Layer 3 of a small transformer language model trained on English Wikipedia (11 layers, counted from 0, width 64).
Take only the direct path to the model's output, skipping the later layers: a vector added to the residual stream pushes a token's score in proportion to its dot product with that token's output vector.

Output vectors of the tokens that the questions are about. A number n stands for (n - 500) times 0.011.
"ument": 474 466 518 398 456 497 544 651 447 687 463 651 487 442 621 607 442 569 483 529 696 538 560 381 463 547 640 405 466 552 616 506 389 496 768 595 383 389 408 489 482 510 533 371 463 302 480 384 699 603 387 525 627 603 541 566 569 415 440 627 572 257 513 494
"(s": 496 454 545 453 536 349 531 675 455 589 498 566 488 462 634 456 392 387 493 549 536 551 536 486 524 427 482 537 491 627 615 434 505 489 463 550 593 368 509 386 450 380 507 493 518 487 443 520 535 504 496 601 563 505 454 541 495 569 272 534 455 391 455 431
"wards": 355 485 563 533 373 584 515 509 611 500 390 633 491 351 480 709 537 420 643 556 512 546 531 436 411 345 409 421 534 469 505 337 424 209 662 511 543 496 690 593 495 569 538 520 342 490 514 494 503 562 463 580 433 512 392 458 459 512 476 515 458 326 529 371
"zona": 527 392 503 468 345 395 561 588 561 621 552 594 497 384 608 681 397 237 490 678 736 542 590 324 504 512 449 583 443 541 484 551 505 544 476 623 535 436 715 512 508 610 570 403 587 358 456 416 405 518 362 452 463 525 515 600 379 584 444 689 587 319 650 347
"ski": 498 434 439 322 506 477 448 640 717 672 420 540 496 334 594 689 421 308 467 368 624 626 481 436 465 372 575 396 515 553 459 410 465 385 458 425 396 384 514 551 603 474 546 414 410 597 456 577 531 534 394 492 500 396 513 523 418 445 452 577 478 622 503 468
".\n\n": 481 477 505 456 489 384 523 435 522 449 527 502 496 511 455 474 539 461 677 434 502 425 510 457 500 526 479 466 435 462 486 384 564 418 542 415 386 504 559 472 548 433 513 453 382 502 526 523 489 477 456 454 543 475 481 488 500 459 377 481 403 387 496 505
"ultural": 675 400 517 337 497 311 554 585 630 601 599 567 487 503 591 562 391 542 668 549 650 597 591 513 516 391 649 585 199 552 490 579 578 428 571 618 476 521 638 357 510 566 559 388 486 520 550 458 580 579 324 506 531 526 682 530 538 486 578 590 517 433 465 371
"iver": 510 385 563 454 424 473 492 517 639 543 402 603 490 342 481 542 435 546 459 513 563 514 572 356 522 438 587 526 461 597 514 508 543 521 625 435 486 411 544 540 418 533 539 453 551 393 505 436 613 507 600 540 631 464 623 616 412 460 508 545 558 455 687 592
"ecess": 572 443 685 367 388 510 628 573 646 697 506 735 484 364 686 510 444 486 543 518 566 569 611 379 416 566 493 699 387 461 605 569 438 574 475 645 355 479 471 638 505 546 490 482 411 457 455 438 464 518 606 690 687 298 656 582 593 592 620 511 445 385 507 535
"fic": 385 447 572 511 378 443 527 611 533 443 542 653 486 473 625 703 404 321 461 508 577 532 526 397 451 532 410 550 294 473 421 455 559 536 450 601 368 406 642 451 447 655 510 510 455 502 515 460 502 478 524 562 575 477 629 553 409 617 486 610 480 369 656 463
"\n": 434 369 411 406 465 552 521 457 489 458 570 459 504 473 532 561 461 347 572 552 477 525 463 436 476 408 500 496 375 572 705 382 473 568 523 426 579 527 511 419 554 492 458 457 366 537 457 565 520 502 568 535 593 617 521 554 480 469 489 586 400 522 523 521
"stem": 595 496 480 352 425 414 433 579 403 589 595 687 500 452 732 672 464 439 584 431 612 568 646 235 442 275 541 550 570 435 458 278 508 526 570 536 533 400 497 343 666 590 492 462 427 442 460 540 522 497 399 677 690 403 468 497 649 380 417 649 511 370 713 370
")": 547 498 492 357 463 459 571 541 458 576 431 600 502 460 517 531 467 405 670 481 504 498 589 500 458 580 446 521 563 411 454 500 526 503 599 486 308 392 559 468 447 513 535 546 454 330 553 444 513 488 529 568 454 537 465 546 456 432 377 516 510 565 434 385
"ements": 374 431 618 455 401 443 462 557 661 592 403 678 488 452 636 557 379 548 647 557 699 644 618 427 490 393 487 520 378 618 623 461 483 552 431 552 506 620 500 407 516 401 601 387 339 530 442 588 608 595 465 443 570 486 477 637 607 655 328 605 623 389 332 512
"anded": 585 557 500 344 391 388 500 409 598 660 540 585 475 416 537 479 483 477 615 596 675 554 547 453 434 406 483 541 361 589 583 552 485 458 636 422 547 389 473 553 553 596 623 566 498 408 478 504 580 500 526 718 416 429 650 468 609 637 563 605 558 516 447 364
"end": 452 494 598 465 544 420 516 486 602 524 516 619 491 428 512 601 542 447 602 415 575 500 504 536 505 493 504 638 372 580 483 470 479 536 593 432 577 495 612 529 505 537 509 536 497 504 568 608 416 564 433 530 482 479 527 520 475 397 533 480 554 410 490 504
" and": 504 444 543 435 547 436 414 530 496 420 551 554 509 540 458 537 568 389 552 409 489 525 498 484 470 508 470 465 420 422 505 490 547 496 522 457 404 499 622 451 567 538 435 450 442 545 488 535 498 455 533 449 573 518 445 457 522 514 393 422 526 470 468 502
"onald": 323 306 620 456 470 585 597 532 618 618 612 379 492 309 636 545 521 420 675 444 669 447 641 343 471 323 662 670 472 519 650 494 545 343 599 580 304 374 490 517 427 445 490 489 374 497 554 416 615 617 481 524 516 310 520 513 487 302 535 431 648 492 575 368
"velop": 391 524 467 497 528 437 452 731 573 500 577 633 496 434 577 537 344 517 541 510 693 536 496 467 473 449 519 509 504 575 632 420 436 496 656 587 401 388 546 486 448 686 607 507 550 255 438 541 575 550 416 688 773 383 571 557 669 577 451 547 465 338 649 512
" ==\n": 433 509 655 488 519 483 437 650 576 460 570 482 484 427 511 598 468 408 441 408 556 608 556 402 459 311 571 437 424 572 688 413 597 334 536 565 600 594 627 423 614 423 485 374 393 531 468 406 556 451 360 558 618 424 529 527 601 560 471 529 483 407 515 476
"in": 541 460 505 491 398 465 468 457 575 482 489 553 496 440 496 658 486 502 445 441 550 532 426 400 502 498 591 520 463 541 525 542 532 513 553 470 473 471 561 479 493 441 477 495 377 580 564 458 450 440 574 588 480 411 619 491 495 534 553 514 578 472 486 550
"utes": 598 401 696 463 534 370 390 514 592 609 382 627 482 447 625 461 453 456 616 609 584 585 553 389 485 569 435 616 536 508 539 421 444 579 560 506 469 506 420 485 559 459 593 537 439 470 481 548 662 495 448 560 518 448 503 552 399 550 482 677 623 426 561 447
"eneral": 456 513 567 307 421 455 538 663 632 547 719 524 487 360 590 663 565 597 562 471 555 420 486 516 510 333 570 603 462 589 613 347 454 473 678 552 434 553 407 531 477 602 585 505 386 385 456 436 615 689 393 631 472 560 667 602 486 519 479 611 481 325 613 459
" chart": 645 559 572 418 388 328 458 673 489 636 405 480 488 472 429 531 398 341 640 488 602 511 646 377 517 507 529 543 450 510 599 443 406 484 483 538 487 399 607 506 522 390 451 457 432 451 502 540 486 559 424 484 754 566 559 593 484 488 350 637 426 418 528 517
"ily": 592 586 607 433 515 423 656 469 655 347 458 622 496 422 558 539 278 357 633 477 581 462 477 352 502 489 629 516 379 514 553 420 417 600 557 474 486 593 390 491 371 615 544 449 367 608 393 402 481 561 452 462 507 348 626 556 502 651 444 541 605 361 494 447
"===": 631 405 630 366 422 371 412 536 418 425 403 581 498 469 583 492 505 407 486 686 613 493 491 497 497 513 612 600 496 475 566 432 576 309 607 602 568 496 482 390 442 471 534 439 581 329 496 518 596 630 517 585 469 503 602 569 450 541 379 563 489 290 497 452
"imately": 370 453 647 423 425 238 442 657 713 792 515 706 500 430 792 559 465 348 561 339 584 458 609 329 457 336 417 556 409 538 543 492 269 472 457 482 457 323 530 568 689 517 573 483 695 599 449 270 573 475 600 417 403 360 985 633 497 357 378 416 733 451 495 508
"uan": 579 359 445 472 429 519 566 505 619 556 648 538 500 442 622 675 500 507 424 486 689 559 588 398 497 568 565 708 507 498 592 408 479 421 565 513 415 440 549 364 574 512 449 434 432 512 454 458 481 446 437 617 376 322 503 522 553 545 500 629 593 356 547 450
"\")": 535 427 444 405 481 426 541 575 459 675 407 807 497 406 566 490 451 330 636 379 599 562 525 452 424 609 600 624 522 313 521 557 472 374 531 574 354 485 481 410 366 601 600 579 441 299 507 434 571 588 475 709 642 493 584 561 369 436 275 631 562 504 435 318
"rec": 516 509 584 486 528 421 483 613 520 471 545 570 487 400 622 570 420 536 563 488 612 523 454 462 420 449 639 612 482 437 473 432 361 554 484 488 508 405 599 574 436 576 515 537 505 518 509 574 581 514 497 551 545 483 620 528 401 519 474 576 543 423 498 543

Each question shows what one neuron of this layer's MLP adds at an activation of 1. A number n stands for (n - 500) times 0.0013.

n59: 485 535 445 374 470 419 578 678 450 448 635 292 762 472 598 474 407 470 441 557 417 501 384 397 565 577 437 490 527 473 560 598 474 481 507 481 723 492 447 473 564 320 559 521 326 566 764 373 532 537 458 489 285 372 643 466 528 463 402 649 593 434 520 546
Which of these tokens does it push down most? "velop"

n226: 459 589 507 611 497 478 349 524 448 428 465 500 448 465 417 430 523 590 638 584 551 544 647 501 444 548 590 469 495 380 567 477 522 483 609 556 500 524 536 533 581 592 480 410 537 510 509 526 581 549 437 452 549 503 484 467 481 581 527 503 457 443 533 551
Pushed up most: "velop"

n37: 439 437 650 772 823 498 468 415 223 665 456 438 504 498 558 440 595 564 495 442 376 326 361 462 788 272 228 474 555 786 215 275 342 444 614 426 531 505 506 647 398 332 584 493 650 422 608 566 562 455 611 714 350 391 497 642 502 552 332 552 219 284 651 535
Which two tokens does it push up most, strongest first? "(s", "wards"

n197: 407 456 483 437 451 514 522 496 523 473 465 506 553 451 623 477 488 363 525 504 488 476 409 614 453 416 489 602 532 566 469 519 413 612 463 513 503 437 399 427 528 397 572 470 370 504 507 493 526 538 547 539 521 541 485 490 565 415 514 528 438 473 618 606
Pushed up most: "\n"

n191: 521 497 582 516 628 649 433 572 588 423 537 515 341 572 448 415 675 467 487 499 549 583 518 503 632 456 501 334 525 519 547 594 507 355 547 466 537 583 501 537 616 604 393 348 471 469 374 552 599 605 523 450 516 501 572 496 487 561 469 430 542 472 465 549
Which two tokens does it push up most, strongest first? " ==\n", " and"

n134: 553 623 451 487 628 480 540 816 436 661 364 354 296 603 528 398 414 496 400 600 502 448 546 520 526 487 473 513 480 578 559 350 580 463 514 458 652 553 329 624 363 508 604 451 374 485 590 523 434 456 526 479 522 681 427 585 522 457 396 456 587 426 377 577
Pushed up most: "(s"

n192: 621 413 455 764 416 109 530 449 504 570 444 457 382 582 602 349 354 353 328 507 417 689 315 517 613 560 446 581 423 349 284 463 414 605 368 727 566 601 503 479 527 635 475 509 568 608 666 259 524 427 577 487 402 419 427 470 347 410 616 620 594 449 538 391
Which of these tokens does it push down most? "eneral"

n247: 556 475 499 488 528 498 519 513 518 478 501 518 500 513 479 512 490 497 467 482 486 512 506 476 531 517 477 505 492 515 524 519 511 479 492 485 494 523 514 498 491 482 496 530 504 484 502 477 466 501 518 516 482 496 505 493 515 479 494 537 515 495 485 515
Pushed up most: "uan"

n183: 360 529 499 513 431 462 449 506 447 482 473 490 489 419 569 450 496 543 534 582 451 567 547 494 449 478 523 449 454 490 551 564 537 523 562 484 523 499 506 532 522 592 471 410 546 498 452 469 567 580 517 482 569 516 445 453 402 545 563 420 530 440 441 489
Pushed up most: "ument"

n76: 552 584 555 621 459 524 509 563 278 387 733 319 455 715 369 423 394 546 575 522 381 386 580 553 488 474 475 402 361 632 494 465 253 687 567 419 448 485 590 712 498 690 382 613 695 558 380 891 528 512 536 593 472 551 648 491 473 584 503 293 464 502 423 539
Pushed up most: "rec"

n105: 534 473 490 480 512 502 520 493 511 485 496 518 515 517 495 514 495 503 474 495 483 513 492 497 526 500 471 493 490 505 510 515 501 494 503 500 487 501 493 481 492 482 497 525 508 506 491 499 477 505 531 518 481 502 514 493 531 482 501 518 504 528 487 519
Pushed up most: "in"

n167: 404 476 442 387 480 381 647 450 293 559 515 325 504 779 387 434 517 354 481 451 533 538 357 534 437 538 654 330 210 499 462 481 536 565 503 463 408 442 413 557 538 444 508 573 643 526 404 440 325 623 684 496 342 643 466 555 574 641 380 423 622 491 375 561
Pushed up most: " and"

n14: 466 544 534 520 521 508 466 504 510 503 487 516 454 521 485 478 506 547 533 484 562 510 505 491 454 483 513 501 517 505 485 492 509 516 510 505 506 504 498 495 519 513 494 470 492 489 522 507 505 500 471 502 484 513 489 536 472 495 507 492 480 495 496 495
Which of these tokens does it push down most? "\n"

n246: 428 446 296 415 475 371 807 417 498 548 590 337 540 321 466 482 465 594 501 482 744 635 407 519 510 450 522 361 585 501 594 524 537 560 422 371 534 342 397 489 410 560 457 426 399 584 538 385 555 506 523 453 496 737 394 532 528 817 487 526 710 771 553 669
Which of these tokens does it push down most? "==="

n181: 334 602 521 559 705 325 512 849 359 472 472 541 459 356 510 551 567 579 373 450 627 689 333 582 349 738 737 598 494 462 618 445 213 603 338 209 578 396 352 508 503 749 807 627 654 472 720 376 386 482 477 277 539 547 738 613 470 377 448 322 585 449 537 290
Which two tokens does it push up most, strongest first? "imately", "rec"

n145: 492 499 513 514 525 529 486 495 540 465 502 508 458 506 523 481 474 500 485 478 523 525 456 513 483 460 489 491 505 533 486 510 499 493 488 514 503 490 463 462 506 466 486 491 507 505 476 529 509 503 539 513 482 489 511 497 522 463 513 508 492 515 511 540
Pushed up most: "ski"

n41: 496 482 498 492 496 496 493 480 514 497 506 512 500 504 501 507 497 508 494 478 501 499 498 497 500 492 504 487 517 498 487 503 489 493 494 511 486 490 490 480 510 493 501 514 510 513 493 512 495 489 513 512 485 498 508 493 505 488 500 496 505 518 497 505
Which two tokens does it push up most, strongest first? "imately", "ski"

n87: 521 518 526 518 516 491 507 511 490 497 505 525 477 506 470 487 487 523 520 497 512 518 523 501 489 509 504 486 493 498 510 504 537 503 506 507 507 533 516 503 497 512 505 500 501 482 515 488 486 506 489 507 500 506 505 506 497 504 511 499 513 474 495 479
Pushed up most: "ultural"

n177: 295 794 438 566 707 903 502 221 558 84 519 461 588 555 281 671 486 704 540 448 695 405 569 251 446 555 755 662 419 545 442 273 464 499 297 553 730 698 288 368 327 598 472 292 501 222 325 475 525 330 438 505 486 403 474 566 571 437 347 552 574 611 668 389
Which of these tokens does it push down most? "imately"

n236: 506 506 509 500 514 508 505 501 505 497 502 499 487 506 492 498 499 506 496 505 510 506 497 504 499 495 497 501 491 504 501 501 507 504 503 495 500 500 506 497 496 503 501 496 494 493 507 500 496 505 498 493 496 501 495 508 501 495 502 503 499 490 501 502
Which of these tokens does it push down most? "imately"

n186: 649 597 532 457 565 619 473 619 371 286 695 345 720 525 514 473 438 479 508 579 388 679 489 516 449 648 430 340 741 352 483 609 735 602 463 418 395 637 722 490 582 466 445 610 468 702 553 486 569 476 529 549 417 471 519 478 496 581 580 172 464 504 428 508
Pushed up most: " and"

n150: 499 473 475 515 471 470 501 463 455 528 467 576 556 436 516 439 395 496 518 436 463 573 533 498 489 489 512 416 470 431 520 609 544 485 518 533 451 536 485 501 523 526 428 490 581 516 470 466 540 514 530 523 519 559 573 445 487 560 611 464 595 549 433 403
Pushed up most: "\")"

n38: 540 493 522 441 497 509 508 516 528 592 471 482 422 362 576 534 406 417 589 513 496 520 517 458 504 479 554 543 455 513 549 455 483 464 475 512 437 453 522 463 474 558 574 426 493 432 447 484 576 592 473 530 510 435 522 542 505 508 477 473 494 437 525 472
Pushed up most: "onald"

n175: 502 486 493 498 489 484 501 486 493 493 505 528 518 502 498 507 488 506 509 480 482 506 497 510 491 500 498 490 507 486 494 507 502 504 508 522 484 497 489 484 502 497 509 525 508 506 489 504 497 492 510 514 497 510 525 480 513 490 509 491 511 511 501 493
Pushed up most: "\")"

n149: 469 483 534 491 490 540 502 462 504 529 525 503 470 475 514 497 457 517 495 470 569 493 477 509 481 448 553 481 535 506 470 559 478 506 442 498 496 475 464 496 507 498 518 468 532 531 499 540 480 499 515 519 508 499 476 532 463 447 515 469 499 491 513 474
Which two tokens does it push up most, strongest first? "onald", "ski"

n126: 315 587 671 747 656 474 248 510 471 677 498 530 281 598 587 583 392 629 649 348 268 519 496 493 499 516 287 525 506 603 679 611 710 638 846 386 448 468 485 636 416 684 562 344 852 370 553 605 509 675 490 750 752 573 467 390 587 642 561 393 322 238 816 569
Pushed up most: "velop"

n17: 469 497 481 519 482 482 480 478 488 490 517 512 523 461 502 495 489 489 522 460 485 491 508 509 467 485 526 493 540 479 491 503 466 497 507 540 494 473 471 497 521 501 477 507 523 522 486 518 548 487 487 494 500 504 532 471 496 520 520 500 517 527 527 497
Pushed up most: "imately"

n152: 482 624 554 556 505 587 512 374 407 566 378 377 559 626 427 422 559 496 393 584 505 479 449 542 483 316 560 535 604 539 455 539 549 548 165 338 475 530 586 387 309 419 580 624 394 560 558 581 360 497 367 707 480 363 377 470 465 560 396 426 473 391 441 294
Pushed up most: "(s"

n11: 325 572 446 506 457 409 297 713 559 452 598 603 490 400 511 384 508 476 472 559 476 259 456 424 438 640 630 679 698 553 396 346 508 561 474 351 490 527 525 582 555 528 650 569 608 535 531 440 493 406 461 646 607 355 273 519 447 359 482 522 588 283 419 527
Pushed up most: "velop"

n108: 487 523 524 522 502 498 471 514 522 497 501 488 469 492 506 474 483 501 492 493 530 495 509 478 502 491 514 509 505 517 501 488 507 482 477 484 509 512 495 515 511 497 490 468 509 506 498 507 507 503 507 494 499 494 485 511 472 508 488 491 497 486 499 514
Which of these tokens does it push down most? ")"

n53: 674 657 366 512 312 435 558 480 613 849 404 454 556 531 257 508 359 332 351 492 396 565 557 457 577 634 364 686 629 504 566 611 352 457 390 515 402 732 228 773 665 205 696 405 572 473 799 443 603 298 523 583 762 508 470 693 632 595 643 313 461 501 652 812
Which two tokens does it push up most, strongest first? "ecess", " chart"

n48: 333 480 544 432 514 444 438 524 570 531 385 581 615 530 488 561 522 493 470 462 559 472 501 553 383 497 462 589 557 498 429 534 410 524 478 620 425 482 402 444 496 368 484 523 423 496 501 453 481 516 526 544 443 615 518 463 553 476 516 551 417 558 523 633
Which of these tokens does it push down most? "ily"

n52: 393 569 476 728 427 660 185 671 577 319 598 630 444 566 328 639 409 525 251 212 398 471 679 376 497 668 410 724 394 545 414 483 486 401 370 552 323 775 720 476 738 698 530 548 335 571 345 602 313 282 461 470 768 558 535 748 333 475 613 301 380 484 628 555
Pushed up most: "fic"

n195: 520 673 561 649 432 619 466 446 589 546 739 368 429 603 316 422 648 565 442 375 425 319 456 491 531 438 619 596 629 580 564 525 469 646 687 499 575 508 245 438 615 550 539 390 370 410 586 345 491 277 387 418 491 506 465 546 392 637 512 598 608 432 659 524
Pushed up most: "eneral"

n72: 459 448 435 408 502 536 511 346 562 374 269 491 420 331 620 477 713 549 552 524 702 540 459 668 493 503 271 528 612 459 414 477 370 366 538 639 623 467 701 724 279 351 424 499 405 497 521 605 568 537 453 445 523 506 420 498 487 527 389 364 448 493 349 510
Which of these tokens does it push down most? "stem"

n231: 609 535 578 685 312 529 579 517 593 493 389 629 590 562 386 565 474 341 466 284 554 430 473 406 666 423 684 575 547 462 507 453 510 640 345 474 568 668 311 449 566 355 503 460 722 392 360 327 421 398 497 365 385 520 395 330 510 453 353 508 313 520 532 417
Which two tokens does it push up most, strongest first? "ily", "zona"

n160: 497 531 489 447 503 550 563 461 507 526 372 543 587 593 614 618 441 572 542 489 436 523 427 544 440 518 416 500 516 477 458 541 495 525 542 505 445 512 576 425 483 530 611 513 457 528 527 519 518 406 481 577 457 476 528 517 506 348 517 436 565 625 431 393
Which of these tokens does it push down most? " chart"

n222: 528 492 493 485 511 517 537 496 494 498 506 508 503 511 485 513 519 518 507 525 486 493 497 515 508 503 478 487 488 500 492 499 511 518 506 486 483 503 527 491 492 508 504 510 481 484 513 477 485 494 499 499 490 489 486 511 514 486 504 488 501 500 474 495
Pushed up most: ")"

n115: 352 722 284 226 357 606 597 337 198 654 526 741 647 330 415 527 453 595 403 295 296 455 716 563 673 583 433 542 444 357 594 573 435 621 606 648 826 430 590 441 712 542 457 394 555 358 652 558 390 679 434 701 799 756 410 208 586 487 698 456 401 277 511 573
Pushed up most: "stem"

n242: 420 673 513 466 425 302 500 412 842 258 531 145 604 359 664 458 335 663 397 666 398 594 477 549 565 372 790 587 343 565 688 451 374 612 223 361 648 523 574 495 239 503 328 368 444 531 328 611 536 602 666 579 525 505 869 589 487 653 338 561 513 565 678 478
Which of these tokens does it push down most? ")"